Layer 4 of a small transformer language model trained on English Wikipedia (10 layers, counted from 0, width 128). Numbers have three digits each and are written without spaces.
Take only the direct path to the model's output, skipping the later layers: a vector added to the residual stream pushes a token's score in proportion to its dot product with that token's output vector.

Output vectors of the tokens that the questions are about. A number n stands for (n - 500) times 0.0033.
"ament": 487573627646402475439666443536619387342248377131697362466417381518407536565655463467844507531415579617136422228310575691348716565444398385597660435584701536487556277488599480450614686380576504622373528379611481213418538563359479628500407359525379415500595461500403201490637436821496525689723843492604275739583607519404562428449541500747587540539572607493585276363628674255298627521630
"ible": 422348438392468387557664525586608184340702275430668485426436430536670678368574668503515404649458448528401654519504484720454575487518334516615577492671593728457628602430402589466482664524422303514673435488590338463431659520548538691470357396419386456562764343415406343638477418535546720590901740552402474404544521661289721478511467591623387719522307685513612289529458513426338549375515
"ection": 618684533718405537303431509555523541279462504500539628465460364541529487389701476575594404674416471429323488637391643723468604517500452649601520195608657500533554652429510440487507553574441599574530530738617412266554576429469436713461308579573590432493494421691476426401409337671519376608730572552598540563564595374313459560423494435708445627503622695383598429359345712544552752656353
"ô": 541672503567424458673428561717600333487528385429468548668556546498643631419524577480745405524426408587525294323424522768376431666382448467626384353496537519370645635361681544343513519469538362447430502597497567500421497447520365494580235472424474497535466289601541359508599466461645706504661576470666480500528648494304567500369454778640496546429389622445552467324346557482483701510641
"gent": 504531621597452338411437445979436567472412488481798625566588380536342694491568624543536592643287297643301297336433551784508618422449285673642352409633601435528615518442312507517445555496645243736645486565211329512385668516552353394382302384407515584513606703605407368580516312354562579672770393539547527658487616500356273619496724397682612568503449410520558404274344428336473405492457
" style": 582600475497513314629449521376426478502444362463637493636577479511512567467508550291464597490340440606449577341424613603492532617395481475543460525537493531378638457461571407480453534474554335572516559592384334406396690529469584700456506515552641527464565527581509456639413415617502641642627513622427420607549584560506589400360526676518543623581625355640600472579439568529465609513646
"ows": 597568480589438596282522425599491488537681529461600549317496356502464480601626660592453503600442309315269288263586476693322591599527423464441389395672646702563559626472523486716639545381414426510570500557559484184414518237505425527630317515595468467462472494558390449574455384388538545500621662185531599619542487497303310504245456537641349626597525615738550269284376518523488727633686
"hill": 622652481433480612439441570653384305431530438266678425509571388480578627463726621373458629633370327591360229659397496682346613541318328573557449504742547549511508618448548421407616555385666481562591525467403488521510554463461175565469421364449669511630518560472504765530386476435497584759680519535575482641549516544508656521216306624621525618417561656572521360483519648599708496473430
"mer": 583363608532394488441454465720418373442452359670640665593709500505519431468590736385532585413344440347557382379490481682384402493363457311533289584589701583554565665547490503329526567504558426546559480689299226503633622324540618555304383448552415428608429451575567359441765548397509466692658468449551575584482526604407460906503658472587350398725564309476459541463565446370536460527472
"–": 603356361500434488504356594433569521525544508365575387500399606450525512492579426306479349445538500543380378554431614532557433600382595421425378492475494486582556532545462522489403511473428426556589458513553529520488370562558536445618613666401335576525633407376424546425603459622518525477555469477423452549513574447560588513530522512514577481599453531529518498525586409681557447420453
"ness": 500633535609680350441497565496318657675405449417644491269613460487493636630714464497440616464389337562504399390422617665346842653531395503426416421563674375293553533524596598444515553473815603696726503640267157365323703606393518684556576433595446347585437515393449696365622381402461446571676500591494532524545369763425411456288400419524669626464412500471401480554383455507513447674470
" few": 568492711503363453429568521504298274530426450405769523581507202547314668505594564580614529685383399444384369543326585578491448448341419461473454544511673618458548786433465497606481599513442404411550420474481500645461549526412453679352415513374613562582556526396496497732532428471508363514639595568460538575524602574364733553565500460551328607567533347486559377340491520461511798460478
"ines": 563555458636682359627380446582647393583211464616615624497480472519464561640745427681526436613348471576390573652369441677453477465480614458494620453575677545642681858510690524413534581642522604585561492749415378379332606363457378709493597569607584363550764506390590629526585545528516640512648414526587475710516320386415510393131465666625465536515262576466557451413349505622435602605544
"dot": 573437514439634521540454549816593454524405354410597524513617409507483829623599710675522708549353355496404629637327568685292488551410479500644363370608668593519581417474558486513409518546622418514665587573458488583595514383495320631504388301436611692597597524593282608540318276557513632791731625275402700673505377483302412493634529597740522564512451684474693402322377534359598472683496
"list": 433445482522574437434458517625472539327420594364472573642519166483641401665682379457565714718542453710659419605702596693322553486678393287556429603620583381367608554560528381612502588532581594522537413560455294553445785321491470592585394525656655374531483596470342314599552368624485523473584497389424576633544616571462396430577402652622382422444503520282393599490431592515549526685538
"nam": 523477622439458618469644662456470395497508420532678494435641162490348617681659550407366741628199373627361492536310496738415711540448388439465464644670491608477596769466500580313478561363694500642540605366296257269462586450409427339341452228343629385445475500490537694460670290397548585624472389753364367607514439553500651511439621610616228584494568668395493490599514492444456434568456
"ments": 483627613623689645384378503635371579400405267496669594569683170534376755559471633438619473721329243653187284289597496643516649606279454581675641308708670364550580573442508557594538524555370643619476526729500327352299591243356548447569439466413409456471610171678666412520692551506521586459763850493503549623562530526269500316504588384667621418460493362454424585328628575522417615393545
"say": 496763433559599471364533563547497422454508475465550445634585224500555594634570469610562711766464430658317435411248516655536549465453447404578285283636716761441622557457567344635596527240757637439597497549315512528339626572526439510478407233367367461517503479407467429530581430511582653642725523503503506655486483461444469543592447628711375629397459640640663293309357503388522722693598
"iate": 579482478324428228752392510667415120551500508344811465489581469527683722451632709663338429493570435542513188490465535728415659492534275554542636601598711886351622527523544515550623550450695352621601480261484581303268531559521528448552418364553590556534684583636418293626393550422539539676655507620720400505595300446286596551284486688661524643611489759503626522569259548343428490761532
"gen": 577667562503393381476525495803298695667466503308536487543460480521399582652626512568503489471372329723374445432398493698464463595527399462436445532594520360417493631589336421589470422593587285539535537547351265582368415371573436470377476548556531497530670694685438552543487294550514512616569353497578627581490694518460432481538598485636454660542376545489554482317363468411313305503438
"ate": 573458508561510342562335383599402408388482546386532430506409556482566462477600465545456452509184431465464371310362529683466605569394579671566630466667615785421489477436509500563647528462707460736438548549469699346411480588618610281275630681495672365555486583563519469532617760508450594632529479713491308585526274579396583671582683692551496457451409470593484558529537450533337440438358
" Arabia": 626347454484410303462672451546554456339366410286524620553461313498635448542611433296588503516379407771564350280333663631373529526389508550446429458687654622324690563451607507494544596280543523503615445474482429630414565393405458536574259323365374388624592592619472484627457384429692601563361519544578470597534300671239560517270558784583337615606549549618572404456513527453416715378454
"ston": 547638570720668465352465585670295311638416385379656449570640333477537570511624591430401617527495188752459288416478537637496626588447551644588214277596528820399574610447708376426615550259811723496494497716535483448393566361545470514417690540472358503618660438645457394477431423570562584686472596336474274614507493510508568630397536603655478486466484339520633380529542631540452486770572
"core": 448462614426474313730467384463547500602587412338639590490696417505566630609727511392699623565404580540429365452378559711418589572391483439647372699660661624297508587519414445452549561268620554529653387613361448276485572431472669688465379447548763535508516449628294467500170257572500653709708376542503563705584779437487386439284537611680209397408795554594538398370299459534659336376523
"ribution": 632725605411518322249506542491538363364492511394543488597456399538483660659568425507398425590278500524332469524359614721293719622438247539513475434618719440412631469418780350607415587568464410712608470581329252283552485398397392659558584463599421551548497490615377482491508327636578515561680702687757510632572647718383467546431635482702449703335422755611634302362410561445454580568692
"ective": 633733573656435370459471497603297418370383489463484642574509413515517447500609405567626497645373378318279389528355689732565658536426398743480622249574718611551541504447598390345518572320520409404503465642473390255407552385397387602583190560528452488530516525639295489463554344576520522602537552473588552610527605531445489697262714526701392646556642771477671493369377771254568578562675
"acter": 579481486417545362454629448760521313587422575564576619558422282537539548680582433679621442555270341538354500532514694748504546535636238239597424533589665815410663701459534281425558551526549285428528474473332202332528553419626569575215484342467397398572475461666537432566347438500538468590653523678509406606542406599244476349371563479701422420378376645736486563577544433416547411397636
"OR": 491500533744497397480555512578449401352356379354737577591615509476465551468411645632467402535414369340308378348331611715388581578489389525487301449474430621352647527392636376412610552392608519407601481700327645323509433380534446559629558383473660520480469567497432579580457431493671515520500613541572557595550567505390514515479521675640382478498440551477361464454481394513526546608597
"side": 639433462718624461456615522597497398518417415416675378626601386472520514441596385254398666550403513601456361477471621631489726439580269438452401290682651344585512588524834293284609441388673752574513609722404676416411638315488563472421484457552533362524528679447407514554332347483484489701637524409705401556605610402620582691409630474605407308555690422329548544392593455281548620391583
"'": 517552433510595554442481491398507497531559560468569380461525589449532419439511422658542428404431526445587600421574530544598471675632338574454590486585384446434367356555623463550413521463471418395341546401523656557503557526633596448603593576507430580657554525420579578540537586472396677503434569450474505518477492621450516620546734446461407360591405633377443432554433405540642532492388

Each question shows what one neuron of this layer's MLP adds at an activation of 1. A number n stands for (n - 500) times 0.0014.

n283: 542531593482507539578528554583421459467527533329522525424454496483536471521415463509469471451526413496468516519541472471478487576613481507506537594474506430466478510572554455474418539581486561443393541462494563459481498429429476391467464428512458540642541494456458523450506555485637425506541564470590482577507525488482544481526460495432481455628582536494517451451572511522515473522500
Which of these tokens does it push up most? "ament"

n350: 577387489482487672449521577520500516467437570457462584531513513207468476500475504519481446503407452478557548471581513641478529465438509491553582429562448446562508454532627606533416646473607498463451507554515625461421441377394588443502427393517460590493432485584425532525464481514506413468547381446498572528504478562610459527524500534672465486486421582471474488528423452574568549505455
Which of these tokens does it push up most? "dot"

n118: 525624505505519514434534510497608507473375467540549317604444468543452483505298582628588350451430449480363443606562465392556584391368558554478486601547548363451621497611468447552524638529330672479522383419460490438598475531578515523476465528473339570572570515463487359645614535620397642556603507476783355489386541441421653478544450515523629553385481335484460456380408497469586449570446
Which three tokens does it push up most, strongest first? "ament", "ments", "ribution"

n269: 595489536493509603462486479589458529467593524629489418480556502512498479468424464435390494503511525505328552455496562569502454591442514493365637469553478469581458587519476543426509479598443583556462531495332479486423542556518437563571435479482509490462508416498485449559633539494647470453516537415611445476626558558412551607442469405365524437546464500411460517445585512572490525423364
Which of these tokens does it push up most? "ments"

n79: 543582511521523538445432399502584463556481527569541500434551495523587460535365504622480507431570488451519489464467637433562553502414520464473415518481572556508528694422495486491460462327528521577535496539462556559485550452566449593549510456393491524526462461400494541526487480585464527518512493592411585488341347457486452587532509491422527428515667586558495453410425534454586481504526
Which two tokens does it push up most, strongest first? "say", "dot"

n185: 401526546527471525547542551444431487453442441539545560528559530587448549483585445497559544472484433517548510544523477479520505540468516444478487520554465506499459486532505493534549450508548465482527513450511413518427523510533454562521547531440482460513520448550557522567569501446455582495383513531492511459560569446523458430458503567507534507559516479605491475506555557503380545560462
Which of these tokens does it push up most? " style"

n307: 493489493565543537549622513500430459463617525439520539516565594593478523580332525408552396468509465439566500478413558364627489476519560453507634484485545622451482519555610460586568506484467420491444539505462459505495524492517514461540546640504512664483409470475550582526449521455367586409495496494524531514475523498505587548502400448348445538408496602545406500569564548474454569491434
Which of these tokens does it push down most? "gent"

n115: 481498398427444502518600544396540610497441610412439505559526510423539476487555565596577428503469527474540565472487458470431524478491423393483498519586441451485462378496624547423513579554487505518539483497546403492449482538441576487490474484528406567510484428536416390397421470568614485551413500483593465547647508503433377552498507504502528434558564525535567524461500377566537586451412
Which of these tokens does it push up most? "ament"

n57: 594450392541410421581483583460633585507563547473458461502413592572516510437601443493445505632593478584495409463554552555423562557601498384569539231330511453479458422526469577536517327518467571597447507482575577583562558444395504496602386546565562416497387489576457591456450554552576527507458502564261716493444482529379435510469581416503502505498554512578498388396514453563508438608653
Which two tokens does it push up most, strongest first? "ows", "ection"

n195: 578483496514552519569454509481554463542427553534542500442553521403470473583389487562406503466510463466458511466496576554507544521471486523506494490548475461424440467483499497572505582554505555530550470491412565398534582493445584471483488416568497538411477423385444479591553580511606478450477441473539477473509479414497499534487406459460488432507422503512523584505579502554490571489474
Which of these tokens does it push up most? "OR"

n282: 576469438475519469490506498531554561402496581516527591472438658608466419465426543502588577469333434496437568506462508367586614573580484573524441498641412455457516500475498469518417546483511466459586513578630541574293482546431294620547486560424668534611525539425360426547442625466554573449528559421402459502688509617592573632500535553428461444617529564511565539554502546500595647620534
Which of these tokens does it push down most? "acter"

n93: 513478498502653458484472555470508490490485622512430565664473500660554428562502475602560534515508577483449490450465455514449481375484540428475466504623593654609520500487439506494569399485476407534613436464465658543406397476484441427473537632519485364603462487505617483470486469369512504488502458525530523369384616437412598450590523572449505467364500572496481511496561496512487579443422
Which of these tokens does it push up most? "ate"

n1: 525454490487500552513570593469471467482473437557519583526544544484422496489544538535507548456440408386444440559468481581518462557398508522377452447575587545581486557515487507481524452433471538439424621516460510503505497457464440478585399544526565407530528543415516433398544408578571379485451497582445512434586461411523540617441568537511570526480593581517510399583502465485467560557472
Which two tokens does it push up most, strongest first? "ective", "nam"

n395: 486508573621535603483578561525414523592530478588478495475493449531470571517448482491358598551484449473496446472372385477336497513556461572570524609441638474566532466471456491477571440516500479470489464425531391547410498533559526405417477515507518414426517615532608476500485464449420446476432543636536557611483484512394492498516608496507490487523494440551394498542588455385492467570567
Which two tokens does it push up most, strongest first? "nam", "gent"

n161: 556531529534422489544486483517471594477381536503483520527471393507527445529457434481395504528507441435605542499496472512569552554524460535506474500379476482564468497569474551479419516507472555484504499438497496461513468534460457527546613458521512610592496514541481592460446534440463494527511448554506446540536529490497508470422516519555484557526543428541403528498478422487437412478427
Which of these tokens does it push down most? "ible"

n330: 464581478545504539506439454486442481434540482512488524481438483691431477475466561485504463548622471550550502535503526492497480586479493577465584461553453595550485500497484516458628469465540477497588475486512434578497592452606457532563560552501562403590532545503517573580504507503343484452504541492436478574472539499538504538483537423481540514432505485468490461541467485355438476566497
Which of these tokens does it push up most? "ston"

n299: 613460474558562507482565504374645535539476458486536528558574538401532517469540485463570464568424502523486416481465473455530441587457464576512554519348506548542472461571570590410531509475570520555445393473480383577581373506415553443569431553461586611563508481471557524450451407381550442399523321583512520583543397473531471444420418596347454537518517476533338587384568345458584453485523
Which of these tokens does it push down most? "ible"

n54: 467487494476465520421527559528513419456463487503427468484443525650438586483649521399548525525479460525483520509434485523440474518568438480375503520518524482549591422469466503468595516543477568414604429500578472503502539485567517518500502614508575475479550556518485526498521414481280553498400459550421608564491539436428491491519544474543602569501502397523475421522486536539484431469576
Which two tokens does it push up most, strongest first? "gen", "list"

n90: 510486443457563465540463548574462573530481521383495479580509520378375444538494435459417544438488561457500448460482512482427495456551443414550476554542500543416487367584491614472440442505477540467520493617452380566488587512419529488519578582554569486477414586497484622471576523445457395477440519429444473563477598479470543369486497516450541520529334487430436492558514471414327583459505
Which of these tokens does it push up most? "ness"

n331: 447560500482482413653482396466407518455508371514369417504412572393571502485606478496537436408539482500517574449527507382592545611481437362494603506446438475487395442507528519562420536488456571541436494554459449453382441578405382384530592540407464557517588442496511510473481486377344443448524607520553504366529420552504534612550426500572504279387627587504514548476365598439536480522576
Which of these tokens does it push up most? "'"

n359: 512478542508471459405548529478569457498576469519418489578433539468493460521568502463510578555438492377405493564521429567533530578531563544479423558609472493414557486428551529451543556526533416404528520521470554410505595475647476389539422514474533424578530505553564562464546455547508500446428521531419511505525562548485551573379572522563516576469449429390594383422455550476517565442480
Which of these tokens does it push up most? "ective"

n7: 458454480493468462533557422489638521490459587516437503548483502515514459529598460486461512417519461398590496517509498558487498520604527509580483508480579562478419514498558498462427468681584482434385365612430622474459531449387372458547558606555532430598518466514379541512480517483465583486519384647542477536552502377534477644472627599523514590543372681415527606506437468500485416474462
Which of these tokens does it push up most? "ines"

n8: 478535504465554490525648448471636600408468537506551455373577552484498454352383399527521511654498428502441634449451360509420395558464567529530542443517428400577521369437414496547377459478500487643466498508531528605490456463439550515550603485465423502540588334496631496494463486442534467396480549511617528406490416478588387622565465467441500513464549538556571617588402536635543556562430
Which of these tokens does it push down most? "acter"

n318: 541454447366477482576506476614484485267448445537453373631532456325425480616435443480530500545400492449376424325463527590620575450462393457410391438530622596423547523569504496505561478511397477421561496504517534517564573578623555522547604526470629518573509519359570589451553556526470526513543429564507526630457479372431476577570498354698526354514441449550562470447447531625428544559544
Which of these tokens does it push down most? "ness"

n117: 500535563556478516468589452573619567602429374521574488461448465473539437522468576490506514417460493594426480396426522546559393557530519531326485524458523443401506433543530418557382422465416476494552498487530439409379519561531592468487391448481478557587595424377577516595554540527344522560548433644518460494575456444451483462522591494520454654495523594518515597450565516529502450428600
Which of these tokens does it push down most? "list"

n375: 427613577526422502559577526635407564468556454409614510566486558825410561463497472577581455468599471574471595407586556348487513644500386603530591589468412452481488591476387368601542503565609474409327378536516476522586519553487354463505510552489464517497546464502437626439642505641426562530559464565567457558424538414585341659557376628530437519411568443529676448480539627488582406518523
Which of these tokens does it push up most? "gen"

n286: 513523565531474622514571408493479517598473461580582461491522454584570447435379345549462506477474504391464516407507613299452514655404523459547498502606519510479500508509470483425569458570551498502515432541473649388550442561577441525507633487541476584568624435563543471429540483469428425400435436531619500490498653641483521511480443548456516572472617494520545479480558522378515405408483
Which of these tokens does it push down most? "list"

n91: 519579520555571423489500420616522548427582451576478448475394523592518551519491532457649560551647549504547482403515480481524479623482523436519493471463562548458448500403351504540448624555544532607547515521399542628564402579492540505481494417477434526467518398509371622484420554494409589533433349557446552443505553481443587468462643539520482577383492458357464513588540470480582459483566
Which of these tokens does it push up most? "core"

n179: 507545656440523566461440442473528557477424488505600422457467465466564474544675598489558394453489425500479506561391442518495549448468488558472524592509588511603617611414516453406548478537483436444491518479516507522529500476437551547458412425484375580481448496487449577590400466445437512467470434504504331331454439511438523442413466543453448470464486533489566512368472597533554533476460
Which of these tokens does it push up most? "hill"

n422: 469554435537656468496487568419563512482523530322494518453508607416486549487476494555461323533592515475429451485504473489548523494506498450589561455504372628550524475446653528467476524385399443514425615600459532472577570470457527546429701496362567508356463346382525444484476510324482548496490457477534457588594498488477540491460402534415452409520515435482523463548534557558544555485577
Which of these tokens does it push down most? "gen"

n303: 481454491433523549542583536428435523498488525420568474491597507412467539608532549585415431547496378474342506479442407487524541347569443423383419550460556426507506562484523473500369464405437401414449584500529500436567493461424456522528504473416496587511513504525425417513464527696645513476541610539493495410443542362447500548387511457427476432495400552477493520464506560482532497523442
Which of these tokens does it push down most? "ate"

n194: 485627480506393500425567510575554492512532564574435559435506588622415495413458527537523482581299453602453448463454513461564562470530511515422537515608618602538534560476464512591542517496546522460654444494450422520559482566544553478368506504546596554516468432520498450435609583378623527561528555403512489593534604453500489530600469461503527553568580510494389608553549596520358620588519
Which of these tokens does it push down most? "'"

n440: 419536367389492549455535600399658664554452516502498543551441663572524513502492620450537551506407281498534578527357458460452480543424458498579388502341619520514482525495632554572584591622551615451475313456511469486524471449646473522521505434487473549531457487454489628590583463615572424607485415420516585531518519392513449409614526457537530461456444369529474415475519442383486483546546
Which of these tokens does it push up most? "dot"

n110: 458455506512609505539448532428490494485466530524502412520400409450529550560565557461449517544530549498600381574527440433400517469426421640458383550555487388578546549402480449373536486513579590415447587573511658589425498535576538479546478415502586618574418599434516607567504494551608496513449467411538522463502362441448531492359472545507414459548431529545515441468534508534554451502436
Which of these tokens does it push up most? "hill"

n255: 516568506526537570458530551291520508500512473549540507567539482557576512460511507525530528540517468508374557523491438527567590453438531475491439584578423537582521492444462475403584531432605569523558544492486625503424502513609497533495529436445461489513451594481587440489603475507493480535441556476531568474500525474514520495441491384576456603516596469548511428455517516502554553451428
Which of these tokens does it push up most? "say"

n142: 515517479534500496474509525505523489408534417493503534486421547646468554450540482471474531465501456477494452493469578551436521573573512553511500545514521645474528537467525525490644486513473494466592463571522435509464545504653468549508535592530530476507562511473484470522536468509345518372455474581423482515482505532503553451509532575588527546501464462487556476485481497477411519479450
Which of these tokens does it push up most? "ible"

n429: 519505464489482440578536407436539545459556482441556458504498484432563473478484424424481486558577471449476477560550602344584556439480595472515440455415417523619562523727555442606521494471581543553489339507536494406491420468477489350535516437457563525448428417556594464542466573588411526424496428529552481611522533546606421563465421509380400649488514521553524581472598482444481586445450
Which of these tokens does it push up most? "–"

n414: 569450457562483467599512482630466415490583518505545490526538509372547485378536437495563484423489478510491627520604516576585530487544508498498493521385562487490466462544546391434434584491571575454491493546387473475406389498433572535536599370637522587428504503511548456470438461511601590550566490519471566544611486490559484604472472493495411420647466471443503480584522515471422587408522
Which of these tokens does it push up most? "side"

n21: 502514565529411461461474536548511436426523510529490409507378536376634417363402489500365560505393484525423474554579480515533488551542494523441490527559491592486565470519510597543571566470479539551543566430459514498483451481405412462437547495512527470467511510541571507538455551517573487643569527393430557572608570473616591532393466479456569469541530512475522481496489590579375533500503
Which of these tokens does it push up most? "hill"

n207: 556449535492495460457464429538567510531572503512500537487530516477502552575488564633510466456511440508578599558506423554489567573551424531466491598509543540465564560565476418444415495466557520524435497489385497470531478536482508463494470556574455546423656521506401497560419435450589537528476502376502468518494532434540591431478529515513469416408537556544589511453424350574476479373476
Which of these tokens does it push up most? "core"